Layer 2 of a small transformer language model trained on English Wikipedia (10 layers, counted from 0, width 64).
A neuron adds its activation times its output weights to the MLP's output. To switch it off is to set its activation to zero at one token and run the rest of the model.

Output weights of the MLP neurons that the questions are about. A number n stands for n times 0.001.
n1: -179 191 126 166 -72 177 -64 -114 -43 -215 94 -16 -17 -187 14 -42 -80 24 42 -43 188 38 78 41 148 133 105 20 -5 83 220 -94 121 71 134 -406 70 84 -57 99 -55 -258 10 128 -75 67 -208 -71 -177 11 -135 146 84 -135 -129 -164 -46 -118 45 -51 57 4 136 -38
n9: -80 36 80 -185 96 -144 -136 60 215 53 97 -170 -160 -123 -266 162 96 -102 3 -20 113 -42 -63 19 66 142 -21 -214 24 97 -36 66 96 -180 8 96 -81 -130 -7 -163 -76 103 -51 30 142 43 60 41 138 13 154 -65 123 -45 60 62 -109 91 8 -98 7 134 33 -112
n15: -128 -143 70 80 46 59 -27 -78 -86 -29 -87 73 124 -10 30 -20 -14 129 0 -46 10 80 34 -189 59 128 40 -129 21 -88 -11 50 66 -38 34 -83 116 72 102 -102 129 1 -27 -168 -12 -103 83 177 65 28 -73 25 171 33 134 38 -9 29 63 86 -54 280 19 111
n24: -126 196 183 42 -28 147 -21 263 -53 69 -171 -8 -83 -237 -70 39 0 30 17 38 197 -160 -120 -156 142 -31 -120 -3 10 64 -7 84 269 -28 57 -192 91 43 -75 184 196 34 134 80 -82 54 -241 41 8 -76 -27 152 171 -58 -182 -25 -11 42 45 57 -23 53 117 66
n25: 27 87 -193 50 82 -125 -85 118 194 -132 45 -42 75 46 32 29 -195 45 1 -54 140 -1 -1 71 53 -87 -121 -1 103 116 24 48 -138 13 5 6 28 53 12 63 58 -65 72 48 210 219 -49 164 58 -165 -44 -153 -150 133 -121 -17 2 -141 -323 65 -47 -128 14 35
n35: -79 1 146 71 10 57 -90 39 -289 125 96 135 27 93 -31 -120 87 -73 25 -20 -66 0 -41 62 26 -201 107 -287 174 -26 -222 19 -126 -96 -152 59 32 82 36 -105 -9 -64 -182 203 50 -206 54 63 6 -251 109 10 -93 60 -94 -283 33 -84 -8 -21 -31 48 62 -103
n47: -269 -119 0 68 237 112 -154 218 -201 116 112 203 -196 25 -29 -131 151 -25 -69 -55 31 -219 -78 9 -123 16 -39 -26 102 65 -24 59 103 -97 63 131 97 -111 -75 -237 144 184 -40 -69 108 -145 129 138 43 -101 -45 -130 474 97 -9 59 -39 149 55 -92 34 107 14 -153
n62: 40 -23 -48 32 160 -82 -31 94 -71 63 86 31 -31 -101 -26 5 56 -118 78 140 -22 182 -214 -19 153 -63 -1 -18 215 88 27 85 -10 -166 -94 -17 84 49 -27 55 -160 -38 -104 19 143 96 79 94 31 -79 84 0 -55 57 -188 -205 -54 -157 -10 -73 61 -11 -110 -6
n92: 97 126 -138 -87 53 25 -21 204 -188 33 96 61 -4 87 -66 -70 -10 218 -3 92 160 59 29 -75 31 -94 22 134 -37 49 -348 45 262 -7 187 -139 -50 47 76 152 118 -33 -231 -70 -66 137 -113 -11 -8 -72 83 39 -22 62 161 30 -133 -107 149 -8 8 -108 -44 -122
n93: -59 102 -66 78 -123 110 20 95 -199 85 127 -8 -138 27 55 -166 354 103 102 -106 -252 -13 116 89 -100 -49 20 -191 130 -68 269 94 14 132 132 206 -184 13 39 -19 192 -33 -91 -99 57 -173 102 -2 -19 101 -37 28 227 43 -251 28 100 92 -100 53 -107 101 -45 21
n126: 9 -141 -238 -77 236 -132 77 -16 -2 63 -33 -28 -21 161 -68 52 -134 -45 49 46 -60 119 63 80 -105 105 -63 150 -35 -13 57 147 -74 -27 56 214 103 -35 111 -105 -107 55 73 30 52 117 64 -93 4 280 27 -21 6 128 168 -74 -20 -111 37 57 -83 40 -26 -18
n145: -68 191 -60 16 -103 -41 -348 44 144 14 76 -283 94 -77 -57 319 -14 60 19 -52 132 80 10 -127 -98 118 73 37 30 347 -46 28 335 77 -169 35 85 80 -173 -71 130 -154 79 -31 131 58 -59 19 197 62 201 -85 151 110 55 -19 -139 20 -55 -2 71 26 69 -75
n149: 132 -58 -138 100 -9 -136 207 -8 -190 30 -54 0 26 45 -54 18 -22 -199 -3 113 -75 -21 -81 -35 68 -104 -34 -46 35 -163 47 32 -188 -157 -74 205 -166 -115 118 58 54 115 -120 -77 31 -13 70 54 112 -116 -133 -195 -107 202 -52 1 -99 -5 120 80 10 -96 -28 107
n157: 20 104 -36 117 189 -134 225 -128 -15 13 -65 55 28 -149 -69 123 -162 -28 80 -13 148 15 -16 88 66 -65 -63 -113 -231 139 -13 213 -270 -244 -164 -108 -50 36 -35 -20 -219 21 -103 71 -143 202 -51 -124 -104 -88 -21 8 -156 9 13 -95 -96 -108 -19 46 31 -262 -12 -3
n163: -47 -102 33 -49 162 -62 62 55 52 -86 -122 25 22 144 -115 32 -31 -197 25 63 -46 30 207 -125 -25 -72 -45 16 23 149 -96 98 -113 -55 53 -1 4 -16 -27 4 -167 187 58 -87 -57 37 193 -305 171 -27 -59 -30 -80 -61 77 20 70 -18 -20 98 -91 31 -11 -70
n164: -52 21 117 12 -94 -205 -50 30 82 83 -93 29 131 118 -141 104 115 70 176 49 -102 44 -37 82 117 95 -32 -153 -81 -198 -81 73 173 175 74 -25 -55 -44 -41 5 119 -139 -42 65 -115 4 -61 -89 86 -120 13 -9 -95 -27 72 -61 51 -63 150 -267 -55 119 26 154

Each question names a token from some text and the token that comes next. It shows the activations a of the neurons there, in the order above. A number n stands for n times 0.0049.

Then comes g, the gradient of the next token's log-probability with respect to the MLP's output, scaled to length 1. A neuron's effect is roughly proportional to its activation times (output weights . g). A number n stands for n times 0.0011.

"est", then " reg"
a: -32 51 -16 -167 16 15 -37 -1 19 -28 -26 -27 -7 10 17 55
g: -71 5 -31 -177 -136 -19 141 63 -231 39 8 -112 31 181 85 191 -112 -63 -38 51 -95 141 -144 187 37 -163 14 150 -12 50 33 -86 17 23 -50 34 -221 -45 22 -76 -172 -63 12 -113 -285 101 2 -60 79 -30 -142 99 -127 72 -158 -96 -1 76 -243 -25 99 71 -76 229
Switching off which neuron hurts the next token most? n24

"ad", then "ata"
a: 22 94 2 4 60 1 -45 4 36 -4 2 135 4 0 -2 -82
g: 18 112 128 101 -29 -2 -25 91 15 34 162 114 -52 -126 -218 119 81 63 36 -39 -13 -42 -135 337 -60 154 -135 149 -48 -123 54 -40 -111 -1 -5 -300 -306 -43 76 -92 -15 112 174 65 -102 -92 161 66 -3 -61 -102 65 -13 14 93 66 -77 -91 26 -12 19 126 -144 -163
Switching off which neuron hurts the next token most? n9

"m", then " called"
a: -39 -9 11 15 -12 -17 14 41 -4 0 0 -8 -24 153 17 9
g: -46 -6 130 -138 159 -16 -37 116 56 -31 101 24 259 189 191 -64 -1 76 130 89 148 94 -165 135 16 -119 -31 -122 -34 68 -174 22 109 -85 -1 -118 -183 -68 199 77 -57 -48 -215 57 -134 149 -54 -83 204 -53 -114 -27 77 -133 -29 32 -94 27 17 -9 103 -71 -286 51
Switching off which neuron hurts the next token most? n157

" le", then "arn"
a: -2 23 0 39 27 -27 -3 -15 35 8 8 0 25 62 150 -1
g: 142 21 186 -85 -4 18 -72 -110 -6 -80 -168 -31 39 -49 21 -121 227 12 97 92 152 -97 -148 61 245 -163 -164 -10 110 190 20 136 -74 -1 119 16 -92 7 87 -78 1 233 22 -57 33 -106 214 119 151 33 218 -13 58 -142 -10 -176 61 -13 -101 -19 -172 96 115 -136
Switching off which neuron hurts the next token most? n163

" and", then " end"
a: 76 -38 -159 -30 11 5 -277 -22 15 -55 3 98 -19 24 -38 -69
g: 32 144 121 254 32 5 56 -64 66 148 -126 -50 60 79 9 -86 71 -3 73 75 69 82 -190 165 35 -197 -80 -148 48 -4 -25 156 13 -25 166 32 11 -236 -55 47 -38 33 157 116 -34 -59 60 71 111 44 22 -54 -212 145 255 -77 109 -80 83 -279 202 -79 121 -66
Switching off which neuron hurts the next token most? n15

" States", then ","
a: -26 125 -8 -216 75 33 -86 -40 -16 -423 -104 150 6 -2 44 -32
g: -36 -180 -42 -124 29 -199 -12 -185 112 -107 -23 -42 41 -48 -30 -89 -66 -57 161 -188 -119 177 35 195 127 -33 134 153 50 -76 11 174 149 -77 -37 14 -118 331 -18 84 -148 132 -91 -89 110 65 -164 -125 117 -231 140 -75 -48 -32 25 121 -87 -49 -14 100 -38 -26 -37 19
Which two neurons, each switched off alone, lower its probability most, in order? n93, n24

"un", then "a"
a: 52 264 2 21 32 -26 -70 -15 -2 17 31 -38 2 -11 -21 -60
g: 17 -147 35 12 -12 113 131 -191 215 71 5 -47 28 1 86 -142 27 -104 -80 58 -32 -117 -13 126 117 -10 64 -206 -4 -21 -45 122 -29 -455 -78 46 103 99 -51 -100 94 101 207 60 -8 6 -35 -136 -181 -58 -27 -126 -178 -12 104 43 -15 -54 -65 56 22 -54 -256 -120
Which neuron, switched off, raises the next token's probability most? n1

"ines", then " h"
a: -60 -1 -32 -224 15 -33 -28 74 244 -224 70 -27 -28 94 1 -1
g: -176 -166 -76 47 131 -198 69 138 -28 9 -163 -171 -107 -176 -178 -187 -61 -86 -3 -27 58 -51 3 3 -170 -192 -285 -75 -102 -56 -146 -130 21 83 50 37 12 9 29 108 2 111 -67 -48 -39 40 -100 -29 -61 119 146 273 -60 73 27 72 64 -55 208 -92 146 -114 30 -108
Switching off which neuron hurts the next token most? n92

"ternational", then " cons"
a: 34 48 -1 -172 -66 8 -41 -12 3 -377 0 81 -4 1 42 162
g: 69 80 -65 185 202 -91 21 25 -36 -97 -84 9 -28 145 0 253 -145 -34 -40 140 -65 85 215 -76 -33 -143 85 58 -199 120 -121 -38 96 -212 15 -154 11 -118 -98 36 -75 -8 -129 87 -29 -43 -80 248 20 114 -188 203 29 -3 -4 -23 61 -81 -64 -133 169 -128 -205 4
Switching off which neuron hurts the next token most? n93

"pl", then "ish"
a: 31 104 -50 -6 88 7 -14 40 -2 -2 7 0 -1 19 40 11
g: 44 83 29 70 1 -62 -128 173 65 -185 1 -94 -71 -76 9 63 -7 98 -156 9 -109 -165 11 -15 121 -206 56 10 -64 -102 2 192 -16 130 201 105 -14 121 193 -213 204 202 152 -34 -89 196 18 80 22 19 -12 -89 -11 133 -63 -24 -120 -90 -60 -178 -233 52 -117 -171
Switching off which neuron hurts the next token most? n25

"ill", then "s"
a: -39 14 -21 -37 31 -85 -120 0 -9 -7 -2 -1 -44 -22 0 -87
g: 37 -146 74 25 142 64 56 -10 -209 79 -50 -50 35 -242 16 -112 -3 115 26 20 200 -145 26 -44 -99 -76 -365 74 -224 -21 -96 19 -17 -36 219 -8 -13 159 -219 75 132 145 -134 -36 -82 150 143 -47 55 48 -108 -99 75 11 11 68 0 -184 80 -31 137 -78 -68 -64
Switching off which neuron hurts the next token most? n35

"m", then "st"
a: -63 -28 6 6 55 -23 6 3 -9 -19 -5 -1 64 68 6 34
g: 193 -48 -68 80 73 -111 -88 -142 -101 34 -108 192 -91 21 -116 -121 -50 -26 -78 -13 6 -138 233 -15 196 91 -264 38 77 -99 -9 92 78 91 27 105 71 245 101 46 0 -164 -24 -52 -166 129 -60 -172 -151 -93 -171 -42 77 78 -121 -27 66 126 -70 -76 -134 -154 -179 -53
Switching off which neuron hurts the next token most? n157

" M", then "ill"
a: 10 -48 -5 -15 0 1 -124 0 -1 9 22 -88 8 7 7 2
g: 83 65 119 -13 -54 -117 -152 140 175 -77 -159 13 -74 14 112 3 38 -105 -208 -66 149 93 7 -52 251 -187 58 3 11 -80 -3 -220 -27 95 -126 2 -112 181 42 269 -323 -10 82 -46 145 -177 47 39 -14 80 69 -65 -39 -123 83 6 162 -82 -76 -21 24 -8 131 3
Switching off which neuron hurts the next token most? n47

"ium", then " that"
a: -177 28 39 -178 4 52 -85 103 -12 -9 120 -216 291 63 6 -20
g: 80 6 15 1 32 93 86 -39 85 59 50 -45 29 109 -18 177 -62 -198 -87 14 -37 -22 185 -148 -195 -186 -137 -164 111 2 -119 -179 -11 93 -138 133 -117 -38 -9 -101 23 214 103 233 6 -17 -53 171 43 -308 -146 -119 -89 -41 20 162 -79 1 24 189 -86 -9 -147 -28
Switching off which neuron hurts the next token most? n149

" St", then "and"
a: -17 16 13 0 15 -10 -18 8 19 -11 -8 -78 57 16 10 -35
g: -170 -81 83 180 -6 -76 82 174 -10 46 -23 50 24 1 88 -133 -3 103 -50 30 -79 85 -93 23 61 126 -1 -80 -41 -54 -5 -83 -102 -141 20 97 -155 52 46 -43 170 -51 -250 47 58 -227 146 42 17 124 216 22 -112 -17 25 22 56 52 322 56 -387 -24 48 -126
Switching off which neuron hurts the next token most? n145

"ard", then " and"
a: -138 62 -30 -13 1 -20 -90 -28 17 24 1 -138 54 25 51 -20
g: 35 -109 -17 -43 -204 52 29 39 107 10 -219 -2 -174 185 70 53 117 -111 -86 -38 -190 131 1 91 106 -10 -143 -65 -75 281 -4 -48 -52 171 68 -137 -138 12 63 129 -146 -71 -13 165 7 131 -106 119 -162 26 57 6 -171 -273 -58 136 -25 -63 -13 207 -26 -20 10 -131
Switching off which neuron hurts the next token most? n47

" and", then " R"
a: 31 17 -152 -57 2 -7 -60 -75 6 -47 0 242 -3 27 -35 -63
g: -3 2 -88 -79 -50 39 -3 -70 -240 25 85 149 23 -101 -10 -3 -183 45 92 32 -112 -73 12 36 -63 283 55 37 -1 -174 85 -115 -49 203 -31 18 -48 386 -28 149 84 -188 -114 -165 48 75 13 -204 83 93 85 9 -39 -91 35 -44 49 -11 58 40 -151 267 43 105
Which neuron, switched off, raises the next token's probability most? n15

" cont", then "ribut"
a: -17 -29 -28 -4 17 -44 5 -14 2 -41 12 -13 16 17 474 64
g: 16 -32 210 -32 -5 177 22 -4 108 35 38 50 29 -38 49 186 -123 -207 255 75 -98 -51 -163 -89 12 -79 -60 21 47 82 139 -198 85 45 -80 9 -46 80 -88 -193 -153 -125 -103 87 336 -204 -153 28 21 -34 -25 -72 150 26 64 -23 -58 7 -162 42 -73 31 -38 245
Which neuron, switched off, raises the next token's probability most? n163

" I", then "M"
a: 2 4 -40 -6 13 -2 -61 -1 1 -14 -1 -73 4 19 1 -1
g: -130 -123 -16 -11 -9 267 71 42 -139 -4 158 100 -57 189 -60 -118 53 205 110 63 -169 -29 39 -78 -57 175 -78 43 -86 41 -10 -258 -142 37 -66 -91 -52 -176 130 -139 -54 -81 81 -10 -37 87 -81 104 -171 52 -113 -100 -33 135 -3 313 73 -59 -71 125 104 -84 -132 79
Switching off which neuron hurts the next token most? n145